Layer 9 of a small transformer language model trained on English Wikipedia (12 layers, counted from 0, width 96).
A neuron adds its activation times its output weights to the MLP's output. To switch it off is to set its activation to zero at one token and run the rest of the model.
A neuron's activation on a vector x is squared ReLU(weights . x), where the dot is the dot product.

Input weights of the MLP neurons that the questions are about. A number n stands for (n - 500) times 0.0021.
n0: 210,471,616,589,479,573,525,340,407,374,633,700,444,578,443,411,524,465,522,813,598,575,659,407,493,399,692,311,423,542,465,417,374,373,477,462,497,348,346,409,396,415,556,411,688,386,590,514,427,521,461,420,408,351,365,337,656,369,601,528,272,504,548,578,432,451,583,629,258,615,507,285,404,601,441,427,605,630,404,523,497,394,640,513,383,553,576,511,608,790,648,507,303,496,369,436
n22: 500,755,508,465,552,611,404,517,644,406,358,469,393,483,413,396,411,300,570,468,328,584,438,316,469,380,261,308,513,230,253,635,654,226,430,730,390,367,218,633,458,441,127,357,589,530,304,319,362,439,401,325,536,336,470,385,686,582,500,621,429,401,611,709,460,222,415,482,604,423,386,224,578,470,504,593,483,375,715,576,231,529,635,422,388,448,543,699,304,521,522,426,778,547,348,350
n108: 513,697,452,487,474,580,668,521,535,275,636,639,686,198,530,487,466,373,461,540,643,529,324,578,753,427,466,626,701,526,492,601,469,683,390,707,277,504,309,470,471,620,232,554,359,676,464,367,722,427,372,623,897,588,435,451,681,301,529,710,389,504,579,513,574,466,706,580,733,585,600,504,392,636,769,664,426,466,663,420,496,467,472,597,576,474,399,181,631,657,684,116,370,313,573,563
n127: 474,550,415,508,178,377,252,541,297,369,481,535,399,454,224,557,326,350,473,750,511,357,376,504,287,514,568,462,443,549,463,418,357,734,417,593,465,653,702,289,255,511,361,526,691,670,425,439,516,530,420,695,626,625,508,574,355,568,613,481,595,538,514,500,574,432,463,496,485,425,527,392,550,462,524,485,456,538,670,535,387,735,637,672,669,259,619,659,511,729,485,744,360,628,482,472
n145: 444,457,583,424,339,232,594,219,382,403,514,329,639,425,467,594,532,431,576,539,366,396,462,348,247,102,421,775,537,491,657,606,147,660,553,274,252,464,458,500,982,382,453,445,322,605,354,430,365,828,336,389,505,524,349,394,482,228,599,673,640,402,170,547,562,551,417,597,208,361,505,367,462,514,219,555,541,575,500,500,593,364,380,534,709,439,555,323,662,630,577,434,717,621,442,372
n218: 615,394,519,450,689,737,441,651,332,381,318,559,406,521,508,650,146,402,767,630,220,500,581,568,305,396,356,542,426,236,402,659,585,472,520,365,379,572,787,665,455,331,504,556,564,447,543,724,371,367,587,500,310,432,173,504,577,302,591,458,536,483,432,261,691,434,635,319,341,607,508,361,320,442,477,537,520,384,468,608,568,223,472,364,638,605,598,356,426,430,593,508,775,550,354,424
n224: 543,412,553,574,557,471,563,510,543,578,658,617,513,340,547,530,633,706,540,493,445,664,351,507,665,482,438,376,556,736,382,707,527,638,613,458,584,376,392,356,393,439,654,343,412,406,487,398,363,609,609,343,390,415,650,541,513,430,544,477,392,291,430,487,679,405,481,569,693,409,483,396,630,595,399,702,510,348,561,472,470,561,456,401,383,557,487,181,431,379,362,570,394,533,380,461
n276: 470,540,565,399,632,367,325,240,496,440,565,122,556,914,544,299,649,513,305,468,335,529,402,597,323,372,779,614,703,478,367,172,354,632,554,260,548,587,491,534,249,441,496,357,393,564,557,539,343,596,483,671,329,585,574,576,649,495,463,422,383,691,552,417,465,577,602,301,517,620,557,350,526,676,416,304,400,604,466,448,284,307,368,256,514,290,440,413,380,384,429,517,496,556,331,175
n296: 449,580,455,432,267,515,365,431,770,581,459,835,555,608,500,537,573,474,443,325,565,507,386,372,625,447,577,406,507,364,405,507,500,331,486,383,619,518,573,448,504,658,319,648,641,783,532,400,366,470,608,614,415,519,403,267,613,476,674,455,675,586,439,252,436,489,558,430,616,493,417,379,642,471,569,463,511,455,294,572,342,665,556,655,342,530,613,617,680,496,644,795,507,260,694,510
n302: 575,399,580,430,637,510,630,506,303,555,684,430,252,351,423,689,510,340,460,345,414,487,544,460,571,527,444,450,352,529,425,380,372,622,409,533,373,557,588,457,413,433,379,522,463,178,581,464,510,536,322,249,308,436,623,792,403,720,611,398,506,487,518,430,513,487,565,387,420,406,356,456,613,451,527,377,414,497,490,653,390,545,409,437,692,537,454,438,497,493,588,560,484,667,525,437
n326: 763,855,626,808,531,453,504,277,557,491,708,456,487,592,408,627,521,478,456,491,343,530,567,504,433,371,534,377,405,262,698,483,753,541,537,599,420,408,401,305,406,530,565,618,312,670,512,591,333,291,609,625,663,580,390,603,342,399,525,635,479,517,392,241,469,345,509,355,649,289,861,443,500,690,584,817,139,404,725,435,409,441,364,575,459,588,303,345,565,422,162,412,463,578,351,540
n338: 733,466,617,451,505,235,582,453,355,396,514,622,443,249,316,466,331,277,578,771,771,574,658,617,431,345,168,592,533,429,547,458,647,368,300,457,456,601,600,610,476,481,796,444,973,477,405,845,356,438,514,500,475,564,548,540,382,201,440,452,454,409,311,500,515,162,830,670,548,552,553,651,437,776,593,255,431,490,514,745,487,402,291,287,206,664,500,515,386,667,377,355,714,510,509,207
n410: 281,505,688,411,672,363,630,459,651,362,859,181,668,826,323,266,722,678,816,527,476,525,463,579,426,375,638,333,685,592,378,429,342,754,280,388,411,431,322,597,470,809,479,480,415,540,588,181,468,639,742,485,613,362,526,442,222,315,446,639,143,515,618,229,690,699,571,371,261,561,406,280,500,556,714,596,560,469,455,198,165,729,837,495,479,271,459,511,419,740,416,630,441,674,412,317
n527: 290,518,835,183,616,400,424,557,255,413,315,446,714,536,545,536,885,513,626,773,672,521,396,581,536,393,579,621,469,351,531,270,640,651,404,522,262,352,526,658,474,461,808,715,400,504,391,310,422,301,624,635,151,400,518,445,548,444,597,270,338,473,634,683,762,439,452,408,602,544,598,666,388,553,414,435,594,597,560,549,428,393,647,404,651,357,265,491,408,605,342,758,345,474,403,528
n544: 625,415,840,368,544,461,381,519,504,641,630,468,504,647,400,401,415,660,762,256,445,373,468,604,278,468,523,524,677,539,695,430,395,796,286,484,352,591,508,563,388,355,284,320,520,454,399,468,471,433,287,434,508,614,412,569,512,437,538,488,667,520,420,420,355,719,535,434,584,605,420,444,715,214,515,613,363,476,712,559,307,596,624,457,742,365,496,554,398,543,520,190,571,378,361,587

Output weights of the MLP neurons that the questions are about. A number n stands for (n - 500) times 0.0005.
n0: 365,611,306,467,544,429,576,523,367,526,432,519,427,433,527,396,327,621,479,493,637,641,445,416,446,346,466,294,548,377,422,600,471,540,566,423,532,480,551,446,516,427,368,615,478,454,599,438,366,545,568,352,518,439,449,507,455,451,409,618,509,495,381,502,435,596,553,588,507,607,517,527,516,557,418,437,564,505,482,612,471,459,482,520,524,592,481,613,551,466,525,487,471,509,479,710
n22: 613,318,590,456,422,353,500,472,452,523,570,587,521,506,443,500,512,580,709,604,404,463,408,524,419,368,412,566,448,459,302,378,667,299,462,582,658,401,470,509,523,471,509,339,550,666,331,603,370,563,406,546,465,354,448,560,431,506,500,569,393,396,253,402,470,346,511,700,565,510,475,432,418,542,652,313,503,601,494,631,479,487,629,632,527,420,639,711,675,577,615,550,517,574,565,425
n108: 407,261,693,615,447,577,577,500,543,432,584,517,559,457,390,483,387,537,582,698,547,570,674,560,559,527,345,484,491,548,588,415,500,449,484,551,541,543,445,491,552,356,523,540,565,440,529,552,261,676,549,494,186,433,606,484,479,509,467,622,243,492,402,344,543,548,441,554,696,518,646,595,472,402,525,317,469,464,342,424,454,589,293,559,466,417,608,503,503,492,415,470,513,451,596,414
n127: 546,410,310,541,469,519,535,516,503,637,467,549,495,353,505,443,469,526,605,505,387,484,477,440,554,410,466,483,500,500,519,688,339,436,543,464,488,436,518,412,438,617,434,443,653,490,673,517,538,456,510,500,506,777,503,507,440,506,408,637,527,505,585,505,425,533,471,500,556,564,429,604,455,427,435,475,661,407,613,371,259,378,471,561,490,456,523,338,450,486,433,354,434,497,735,606
n145: 600,383,577,527,351,446,385,332,319,324,503,855,500,626,683,402,289,534,450,478,440,378,435,537,442,587,550,403,481,481,503,547,572,512,497,455,536,520,478,544,550,452,524,589,604,535,478,506,450,692,383,563,516,422,413,424,600,427,509,567,529,563,515,620,559,312,586,445,608,516,442,577,335,355,550,490,561,303,526,607,213,533,448,405,408,655,384,295,437,593,492,676,599,583,415,463
n218: 533,512,474,595,444,544,347,625,369,611,388,614,598,619,508,596,391,556,466,535,539,456,503,531,451,635,549,463,622,293,484,497,509,494,531,542,505,390,590,497,405,436,500,340,529,478,451,511,464,566,503,287,283,464,566,620,605,608,563,401,484,497,545,485,577,416,540,259,571,497,277,392,564,483,413,564,568,541,529,230,471,369,618,492,643,305,398,419,515,533,511,503,519,395,230,523
n224: 556,646,558,511,485,576,438,395,533,534,432,498,482,442,588,551,538,416,427,470,535,457,520,558,456,553,402,461,389,451,573,489,489,491,494,568,455,608,302,627,630,564,465,455,477,312,561,614,431,557,428,491,572,611,493,481,545,391,498,405,517,448,421,553,520,637,515,572,424,565,447,727,369,471,650,517,476,528,510,539,482,502,458,527,576,282,511,498,511,591,526,433,537,462,582,516
n276: 616,359,540,609,529,418,421,238,344,574,430,474,458,463,465,540,646,337,540,518,481,448,494,662,736,589,565,553,546,703,487,392,364,500,349,553,511,366,512,544,492,405,410,321,495,497,353,410,459,647,411,403,387,503,514,638,476,457,690,441,473,486,631,520,491,482,516,457,571,384,729,685,428,560,484,434,615,602,572,465,355,369,500,468,432,415,461,454,488,596,365,561,557,486,520,486
n296: 658,556,463,236,601,389,508,456,532,543,549,429,487,436,487,658,561,346,549,554,474,605,439,519,471,375,332,427,605,514,474,442,468,442,502,430,449,613,468,614,671,456,453,360,507,546,500,432,510,489,623,531,565,450,415,462,545,546,576,515,540,543,394,438,508,450,539,565,325,836,525,648,544,489,505,315,560,441,470,605,601,630,480,433,426,514,435,572,595,559,605,436,541,511,529,680
n302: 468,715,521,551,410,449,520,612,514,462,449,365,535,657,534,568,531,566,588,500,320,362,521,631,566,556,462,529,534,500,496,579,602,404,515,579,609,470,563,419,423,481,369,531,371,568,531,595,440,460,529,546,648,487,449,332,552,477,412,629,422,477,584,566,490,608,564,446,490,546,531,538,542,450,573,565,470,557,478,556,419,530,424,580,367,604,521,457,337,496,661,478,489,330,512,479
n326: 473,512,395,676,565,455,595,512,399,531,574,387,474,357,684,587,643,578,443,497,376,450,429,610,497,340,508,433,462,662,487,517,503,589,500,494,609,540,391,506,638,517,549,500,364,631,597,500,432,353,812,542,625,478,438,600,405,550,431,490,497,545,472,578,500,485,438,421,536,363,431,507,378,625,570,500,466,329,614,515,474,581,476,789,605,547,431,532,697,322,425,557,522,598,503,576
n338: 726,517,523,436,241,520,497,610,520,564,420,513,542,391,415,328,424,383,550,725,290,347,547,539,627,582,512,445,450,411,580,453,420,367,413,641,481,500,470,460,650,452,638,412,294,425,662,394,405,545,506,383,521,386,722,584,541,518,431,549,555,677,504,426,349,245,506,629,480,591,601,713,388,516,418,569,506,275,360,603,588,420,537,528,464,486,620,361,416,488,391,482,355,500,439,278
n410: 123,812,521,467,457,522,744,540,420,679,529,441,550,362,472,610,521,571,569,409,533,586,533,470,477,440,468,374,547,317,523,431,565,341,461,425,777,260,547,256,367,696,438,636,305,512,479,488,600,509,407,652,441,496,512,431,63,623,326,563,476,459,593,487,521,558,496,556,22,668,314,607,550,326,374,788,421,340,350,465,691,713,548,580,686,763,336,556,830,598,413,484,472,332,324,496
n527: 421,354,456,262,449,524,497,618,347,293,562,512,594,554,597,434,515,575,576,509,556,459,257,581,563,541,618,516,421,479,616,293,358,471,614,568,361,686,535,321,528,531,497,674,429,539,503,630,573,408,574,565,267,537,438,356,534,616,456,326,514,486,694,551,523,445,584,563,596,568,493,530,511,494,453,482,589,542,335,467,494,472,484,541,558,624,606,412,663,515,515,495,603,589,374,349
n544: 518,509,491,435,581,542,411,524,439,453,458,624,352,492,434,517,747,394,494,527,480,409,468,526,526,364,538,556,500,631,484,566,503,380,471,483,661,312,556,503,390,472,540,390,600,713,547,669,631,329,682,357,376,426,500,517,375,447,563,613,249,388,609,702,506,412,613,427,491,645,490,550,368,491,605,712,677,452,460,583,454,435,581,587,523,509,417,512,450,441,552,508,410,466,526,361

Each question names a token from some text and the token that comes next. It shows the vector x that enters the MLP there. A number n stands for (n - 500) times 0.008.

Then comes g, the gradient of the next token's log-probability with respect to the MLP's output, scaled to length 1. A neuron's effect is roughly proportional to its activation times (output weights . g). A number n stands for (n - 500) times 0.00083.

" next", then " session"
x: 464,524,495,457,458,425,495,634,448,559,540,469,435,475,458,553,438,533,506,606,608,548,550,562,420,765,532,356,462,473,483,538,594,495,430,479,561,463,314,611,494,518,551,457,583,411,543,578,582,525,528,582,452,400,482,536,391,458,366,555,465,404,471,465,561,446,497,503,540,686,619,569,553,545,410,492,455,536,473,694,627,384,460,591,417,595,412,388,405,491,386,460,547,521,427,515
g: 384,470,410,222,345,560,623,620,307,637,588,327,468,519,676,197,661,556,374,448,434,440,248,409,639,488,544,505,304,675,511,568,341,709,547,250,448,370,470,469,437,448,541,344,606,667,422,406,544,591,552,392,411,495,442,485,401,509,683,535,401,621,445,431,552,386,476,860,580,290,368,594,680,556,299,642,430,355,632,411,693,623,552,588,542,503,521,576,567,535,481,410,307,558,557,525
Which neuron, switched off, lowers the next token's probability most? n338

" Metropolitan", then " Stat"
x: 502,516,480,433,545,445,563,480,558,617,519,438,541,429,513,394,492,514,451,378,600,543,440,495,495,629,462,465,392,492,458,519,486,318,507,486,661,396,405,455,637,382,458,327,463,460,599,530,447,574,561,584,428,515,524,502,535,705,617,290,539,549,353,467,565,457,452,462,642,458,490,489,570,425,334,488,577,598,459,708,478,455,442,588,545,592,485,473,517,590,403,558,456,566,412,524
g: 291,521,378,377,510,589,511,421,323,458,433,578,480,463,600,527,698,545,240,573,471,513,560,652,465,535,492,674,416,583,316,438,494,418,531,633,332,723,473,532,685,588,240,653,483,604,420,137,437,476,245,579,504,796,580,531,652,207,622,363,487,465,564,384,534,520,260,367,505,610,533,481,568,512,550,490,431,310,611,625,462,427,236,516,491,505,524,341,289,413,492,462,404,448,583,361
Which neuron, switched off, lowers the next token's probability most? n224

" |", then "  "
x: 543,638,389,481,496,593,568,578,461,497,452,513,540,394,480,444,510,488,401,520,679,478,605,590,443,774,541,425,509,438,457,504,379,500,550,480,541,388,398,510,601,411,496,513,403,515,613,525,682,685,471,491,644,477,478,537,512,539,427,485,468,440,369,520,586,537,444,480,504,676,571,550,541,401,400,462,608,575,450,593,687,464,584,630,583,451,462,481,611,416,514,456,506,562,467,502
g: 497,722,350,565,412,619,515,625,346,266,398,504,344,520,437,373,553,512,322,655,378,485,488,504,632,505,559,596,446,494,736,451,487,488,437,282,475,558,675,302,532,471,552,561,845,419,412,378,432,627,362,285,794,491,512,381,567,687,482,374,587,485,566,464,480,790,635,471,358,570,469,499,479,702,674,373,380,443,246,518,445,484,653,488,586,483,478,548,431,528,502,696,664,458,559,203
Which neuron, switched off, raises the next token's probability most? n108

" Geo", then "."
x: 470,560,439,405,515,477,451,628,545,484,402,491,432,480,402,500,534,443,535,479,723,483,480,487,574,499,477,488,549,552,503,550,544,388,569,428,718,499,439,498,589,416,398,562,401,593,612,516,542,613,548,561,486,537,484,510,603,692,435,482,568,443,368,371,579,489,512,585,532,617,577,461,600,493,429,549,511,438,463,511,572,460,528,692,525,494,407,290,535,480,487,389,301,600,484,461
g: 489,584,285,529,398,567,364,658,370,684,214,432,451,501,374,514,312,655,530,741,480,515,598,588,361,510,582,500,600,367,496,637,368,572,645,641,502,443,730,418,491,374,538,348,559,260,683,519,422,596,531,375,335,427,300,459,720,446,702,618,377,431,388,369,403,379,551,629,449,367,504,253,518,307,442,457,503,478,485,460,661,509,269,542,641,592,581,351,490,442,499,466,691,352,229,580
Which neuron, switched off, lowers the next token's probability most? n108

" that", then " time"
x: 540,584,470,500,453,438,531,444,494,522,547,489,471,532,416,413,464,578,536,423,562,525,475,582,498,704,543,593,614,394,458,552,575,504,440,524,443,450,367,604,543,406,533,386,475,437,506,536,492,372,597,633,450,346,357,487,360,585,360,507,422,517,366,548,643,495,470,469,421,604,529,529,534,551,452,448,439,499,442,545,599,404,421,663,442,522,456,421,429,440,313,499,444,555,435,614
g: 553,708,603,193,415,475,222,595,690,441,420,222,578,583,392,697,501,536,529,611,596,683,469,670,482,381,432,693,579,356,480,451,557,612,439,453,415,328,727,358,579,429,529,505,500,498,572,707,416,512,655,538,824,443,468,234,480,551,426,679,494,589,616,568,434,543,644,571,604,776,560,513,307,559,443,519,372,347,551,604,436,385,326,358,472,503,580,468,559,630,547,431,393,577,317,556
Which neuron, switched off, raises the next token's probability most? n326

" of", then " 18"
x: 577,528,412,461,482,375,461,578,534,524,404,395,397,527,478,493,460,619,450,511,666,642,555,573,310,677,466,413,406,444,451,455,588,469,570,564,450,431,392,572,559,612,555,571,410,530,633,552,438,549,416,601,565,428,415,519,409,392,511,570,446,515,443,543,592,545,480,529,484,564,610,578,524,451,423,533,571,470,486,618,665,602,580,582,393,556,472,454,472,482,478,382,403,486,344,564
g: 503,561,465,496,684,542,559,689,362,353,384,370,468,496,264,484,573,844,447,514,466,625,309,620,486,357,553,661,547,437,664,436,552,430,569,440,382,503,335,563,493,426,361,488,655,559,252,345,467,425,600,625,435,509,496,450,582,616,421,407,500,688,515,402,495,660,433,303,496,593,508,296,464,536,505,589,518,332,703,722,748,347,340,463,578,591,434,364,468,539,545,497,301,832,216,392
Which neuron, switched off, lowers the next token's probability most? n326

"10", then "3"
x: 510,508,353,434,551,540,381,484,485,511,437,524,512,562,431,407,442,442,439,586,678,566,430,542,429,569,561,321,540,543,432,461,499,456,516,523,729,496,405,532,431,469,428,232,476,439,658,529,599,659,410,532,449,461,610,561,581,552,380,462,414,518,463,511,478,478,621,473,489,521,512,414,513,495,403,526,620,550,490,684,530,411,585,584,497,559,480,349,517,415,509,467,482,517,485,504
g: 302,602,370,502,494,645,412,335,404,514,391,739,481,451,527,737,482,248,501,476,556,777,432,650,455,378,333,435,280,735,491,511,478,272,411,565,560,456,697,506,408,272,411,554,381,626,545,502,486,467,363,436,408,637,483,602,396,667,621,469,366,380,539,478,519,409,385,421,481,376,458,356,624,685,614,403,435,331,436,592,250,455,624,310,390,808,556,581,524,602,718,394,546,572,403,504
Which neuron, switched off, raises the next token's probability most? n224

" There", then " were"
x: 458,405,437,523,465,435,463,530,528,527,355,455,507,528,445,417,372,583,438,505,509,537,502,526,373,724,555,495,470,541,581,452,633,547,591,535,596,441,401,633,455,473,433,510,446,386,595,559,456,554,500,596,589,404,439,456,397,590,405,516,572,502,452,469,366,454,484,456,587,567,586,541,694,496,353,445,531,450,608,550,687,517,559,599,627,504,422,473,493,607,402,539,487,635,400,530
g: 616,418,307,589,550,487,416,800,548,528,659,439,588,426,593,278,334,574,590,477,947,756,444,561,489,506,621,322,518,450,465,672,298,315,601,381,471,237,476,571,416,569,543,308,550,424,564,572,385,553,596,524,371,470,622,577,511,254,508,566,560,662,363,403,584,627,540,553,475,269,624,456,536,557,548,418,461,306,524,484,430,501,571,294,401,525,507,427,518,414,492,283,331,644,320,538
Which neuron, switched off, lowers the next token's probability most? n127

"11", then "7"
x: 528,533,369,413,528,540,391,432,523,447,445,531,460,539,470,433,396,478,510,561,664,571,448,544,438,568,575,345,508,576,427,498,472,428,542,535,716,462,424,536,455,485,368,264,461,443,610,537,620,638,400,561,469,416,520,533,584,559,386,443,397,497,496,464,506,492,665,433,516,469,485,417,586,436,421,550,597,585,468,622,502,450,568,597,486,556,470,301,533,448,508,500,463,549,446,489
g: 358,622,543,474,470,577,453,429,305,342,389,637,449,475,620,552,615,299,649,430,628,620,372,541,385,324,389,322,287,649,426,406,369,434,656,607,591,586,628,519,511,254,452,595,534,592,583,440,464,385,413,445,583,624,556,440,409,428,536,418,554,395,620,358,654,489,505,345,505,343,538,196,612,468,649,385,417,235,295,408,256,376,580,296,279,680,441,640,494,599,661,266,510,598,412,472
Which neuron, switched off, lowers the next token's probability most? n0

".", then "58"
x: 426,598,357,514,448,408,511,398,462,471,452,539,546,509,462,524,397,439,503,517,562,516,492,627,387,520,497,433,612,489,486,459,467,427,469,539,555,480,432,524,593,475,403,533,365,503,569,529,611,703,587,536,535,591,470,511,509,557,494,517,388,411,313,533,435,601,510,460,545,631,433,437,532,551,395,492,635,555,310,588,601,432,560,698,538,503,439,362,545,579,552,440,517,630,373,626
g: 650,461,505,349,306,557,299,536,263,449,572,522,676,392,628,520,460,491,509,435,404,358,477,468,449,483,450,699,564,521,326,389,415,459,554,325,478,256,482,424,573,578,540,463,415,653,596,460,503,674,280,529,603,623,415,426,313,552,534,686,468,472,446,499,741,410,602,628,497,647,420,403,343,242,173,481,666,474,600,654,385,498,175,332,412,531,651,376,449,346,510,718,536,413,317,413
Which neuron, switched off, lowers the next token's probability most? n145

" Ch", then "uck"
x: 493,470,432,489,461,411,427,531,590,538,433,445,443,433,406,503,368,574,530,562,654,539,481,580,603,632,558,365,624,491,479,565,601,317,565,477,681,511,527,553,612,511,486,433,449,627,648,481,520,453,381,565,395,535,473,491,556,768,509,523,402,453,422,426,444,403,574,469,562,488,458,481,525,459,394,503,559,440,398,582,556,426,603,735,493,476,519,466,610,586,434,488,409,535,516,486
g: 408,655,304,462,377,365,501,470,406,631,429,746,612,337,389,548,497,547,574,484,604,574,398,368,291,528,363,353,800,495,553,625,348,457,589,641,481,533,423,610,472,595,540,227,407,613,343,319,385,224,457,510,466,484,551,574,585,294,580,593,576,505,368,609,361,696,444,424,609,512,463,208,467,511,482,308,642,428,406,713,451,492,430,520,430,597,771,607,605,605,570,524,398,467,319,265
Which neuron, switched off, lowers the next token's probability most? n296

"19", then ")"
x: 434,592,437,455,507,557,426,467,487,489,496,442,557,470,485,531,371,499,544,406,603,532,426,461,371,464,588,439,544,399,423,551,550,453,499,539,683,391,479,544,507,470,367,461,459,423,627,580,481,564,508,507,534,510,496,479,477,568,478,479,445,467,488,512,533,377,565,419,483,538,482,416,523,399,336,478,472,416,437,836,395,476,531,688,396,515,562,281,427,409,560,447,475,517,368,493
g: 496,527,401,662,567,525,401,630,460,653,568,305,383,657,426,518,584,702,633,552,400,572,587,434,558,686,380,501,491,466,378,460,357,624,611,728,508,473,480,665,398,394,503,393,680,340,561,473,751,363,564,440,340,598,649,512,682,532,422,392,370,618,361,357,492,567,469,526,279,603,593,646,521,513,517,626,718,698,483,655,787,479,506,759,613,490,414,393,587,252,226,479,370,617,391,646
Which neuron, switched off, lowers the next token's probability most? n218

" the", then " end"
x: 475,576,465,414,506,434,448,557,453,490,489,477,505,508,475,448,508,452,462,464,640,533,469,528,392,972,509,448,518,506,443,526,569,414,555,462,598,499,416,549,541,523,503,420,500,507,524,501,519,428,466,584,571,524,455,548,344,559,424,556,487,514,514,505,533,507,517,398,499,593,620,584,613,486,413,509,488,517,495,525,501,410,448,536,450,480,410,411,498,474,244,487,517,534,427,486
g: 656,508,609,357,642,354,507,526,567,566,500,296,783,581,570,137,664,700,597,298,537,517,490,667,387,378,263,640,463,464,590,686,640,621,403,359,692,515,413,432,430,577,501,492,413,277,445,451,376,277,561,497,726,539,531,551,207,638,368,552,523,619,424,451,632,581,517,538,467,591,306,405,462,591,524,497,310,391,488,361,530,415,267,487,440,569,458,691,515,628,595,461,623,480,390,544
Which neuron, switched off, raises the next token's probability most? n276

" a", then " pet"
x: 455,538,427,421,432,469,495,601,478,460,542,531,563,443,458,508,419,485,463,565,486,591,529,546,407,877,461,462,478,447,454,504,467,371,553,477,580,482,437,588,583,435,495,398,496,544,566,498,548,453,450,633,370,525,534,565,442,561,480,502,447,493,308,545,486,393,502,511,470,622,555,567,565,564,375,467,470,528,426,514,483,418,470,655,488,534,509,397,464,413,244,454,470,545,541,513
g: 573,368,399,672,561,541,405,561,497,320,597,643,401,211,583,340,508,470,568,729,452,460,542,300,557,456,399,246,426,500,313,513,440,325,387,374,180,445,512,317,486,506,576,309,602,709,461,324,445,409,583,237,701,363,514,534,595,462,546,642,421,514,545,475,545,398,612,455,482,511,533,533,444,627,258,484,552,411,457,393,392,791,434,463,364,535,485,603,554,659,407,343,564,334,287,310
Which neuron, switched off, lowers the next token's probability most? n338

" average", then " density"
x: 553,674,352,499,461,521,533,441,524,533,477,558,420,542,476,484,413,569,465,539,613,558,538,529,302,637,476,580,518,348,642,367,515,428,588,493,475,457,369,475,454,494,504,485,434,432,554,511,531,467,608,556,399,444,509,517,395,529,536,563,423,503,426,527,574,548,446,478,532,598,454,496,534,523,395,443,476,497,474,511,610,486,390,557,393,553,352,340,453,386,346,512,534,726,454,437
g: 380,400,560,553,597,229,398,487,431,348,419,560,416,574,696,449,561,278,348,424,485,306,340,593,606,468,547,418,630,732,311,390,396,451,877,524,338,661,274,499,609,635,494,581,374,497,390,409,510,332,615,426,478,451,610,564,515,550,625,297,396,345,434,368,478,530,568,369,478,600,582,281,611,639,475,594,303,388,605,407,561,356,349,447,475,538,233,555,411,450,524,478,261,608,489,358
Which neuron, switched off, lowers the next token's probability most? n326

"s", then ","
x: 547,503,480,480,513,447,387,482,559,643,533,482,460,489,380,373,405,523,485,403,625,626,466,484,478,531,461,381,510,481,514,474,520,441,575,511,649,428,450,621,409,521,470,271,472,483,568,512,647,404,450,531,499,526,482,466,474,637,488,384,528,513,367,462,540,680,450,416,501,539,489,505,602,323,430,515,595,555,520,752,597,588,511,632,704,485,466,482,431,472,400,439,549,498,537,563
g: 484,340,471,441,396,579,648,397,623,888,662,613,562,561,473,534,661,496,524,500,590,675,361,593,774,518,704,490,620,524,479,599,589,406,363,490,724,461,624,405,443,552,449,479,704,476,480,440,557,409,723,486,492,515,562,588,522,545,515,618,720,418,526,715,510,523,645,648,743,595,560,615,728,465,574,592,546,385,350,677,380,759,565,590,435,692,448,246,608,566,500,352,535,359,546,687
Which neuron, switched off, lowers the next token's probability most? n544

" 36", then " to"
x: 491,590,527,516,537,592,536,519,341,496,459,469,409,387,499,457,386,504,468,478,583,588,378,575,608,533,538,431,463,513,536,487,480,532,525,573,586,443,522,540,510,466,362,376,379,485,618,529,633,573,432,562,493,494,571,510,577,670,493,466,566,497,512,493,525,618,571,435,622,544,351,510,527,438,496,437,521,580,414,715,655,472,501,605,459,560,568,288,494,511,449,520,464,592,511,504
g: 709,555,628,680,504,392,536,607,307,671,663,482,408,322,383,809,487,802,492,721,340,663,539,733,465,563,647,386,419,380,277,439,626,502,347,469,395,640,431,583,283,568,485,562,650,604,484,534,524,397,508,527,506,452,472,365,303,163,391,476,510,646,389,667,345,622,385,726,548,551,472,505,535,554,495,578,598,531,478,502,565,518,531,604,441,515,408,451,407,629,390,568,741,343,562,563
Which neuron, switched off, lowers the next token's probability most? n302

" ev", then "il"
x: 484,563,491,375,529,443,526,425,538,609,433,519,464,552,503,510,495,558,405,587,565,565,538,585,448,664,492,531,534,509,469,520,489,483,689,524,542,549,520,561,508,377,494,557,469,406,473,558,512,539,588,681,607,417,543,626,519,759,387,475,370,554,304,486,516,480,498,495,528,579,502,451,546,482,357,481,543,547,319,525,514,496,423,746,518,604,565,482,538,561,494,650,550,481,422,469
g: 685,484,676,599,510,434,506,363,669,447,585,541,447,403,382,531,376,531,529,674,441,378,445,334,653,445,605,309,785,366,479,570,557,326,526,349,549,606,556,505,641,692,455,404,427,522,539,496,510,520,468,910,591,438,237,826,433,644,451,461,554,545,602,572,333,454,352,580,464,384,490,461,536,506,597,579,550,271,438,515,632,455,280,574,648,419,550,506,417,185,534,437,337,514,692,343
Which neuron, switched off, raises the next token's probability most? n276

" The", then " gen"
x: 449,576,385,525,468,434,530,544,492,505,525,439,527,467,450,453,518,438,486,512,663,574,459,482,467,913,544,472,472,509,514,413,511,426,648,513,490,424,408,548,568,450,434,394,437,520,562,428,548,458,509,577,559,480,377,534,409,541,529,513,461,470,406,448,522,457,475,438,475,657,603,570,536,502,387,487,617,453,524,549,471,346,485,600,455,460,421,395,561,386,324,473,552,617,417,399
g: 710,356,598,517,580,477,647,698,543,402,430,501,313,584,736,640,671,527,394,535,545,428,429,773,415,437,574,307,481,475,675,295,463,534,316,337,266,556,424,424,591,587,640,387,425,420,708,326,483,426,414,489,472,565,357,780,408,418,634,634,567,516,477,533,415,399,438,645,463,631,512,269,551,526,484,438,441,453,596,549,531,386,632,765,512,509,807,388,293,576,654,575,433,462,314,396
Which neuron, switched off, lowers the next token's probability most? n326

"c", then "us"
x: 537,503,472,472,580,418,370,544,557,609,486,436,424,564,512,409,508,549,602,481,565,646,478,547,514,494,522,346,548,504,440,460,506,406,463,453,494,470,409,514,504,523,468,242,471,470,434,620,632,516,478,554,524,489,407,601,525,651,600,399,385,479,445,519,502,450,514,548,564,555,448,475,588,322,481,562,607,507,540,700,528,386,572,708,614,474,446,473,454,634,448,360,508,441,490,611
g: 686,527,467,528,316,465,462,308,493,735,326,650,508,630,501,619,566,382,516,419,558,746,441,400,527,461,577,601,607,383,649,534,584,170,656,551,465,494,475,446,480,334,296,478,456,574,360,557,382,234,519,685,531,374,614,772,478,640,447,319,524,387,331,405,294,379,550,470,642,524,462,420,351,376,553,368,281,416,610,682,478,552,442,547,210,523,551,611,280,437,439,381,406,576,428,400
Which neuron, switched off, lowers the next token's probability most? n22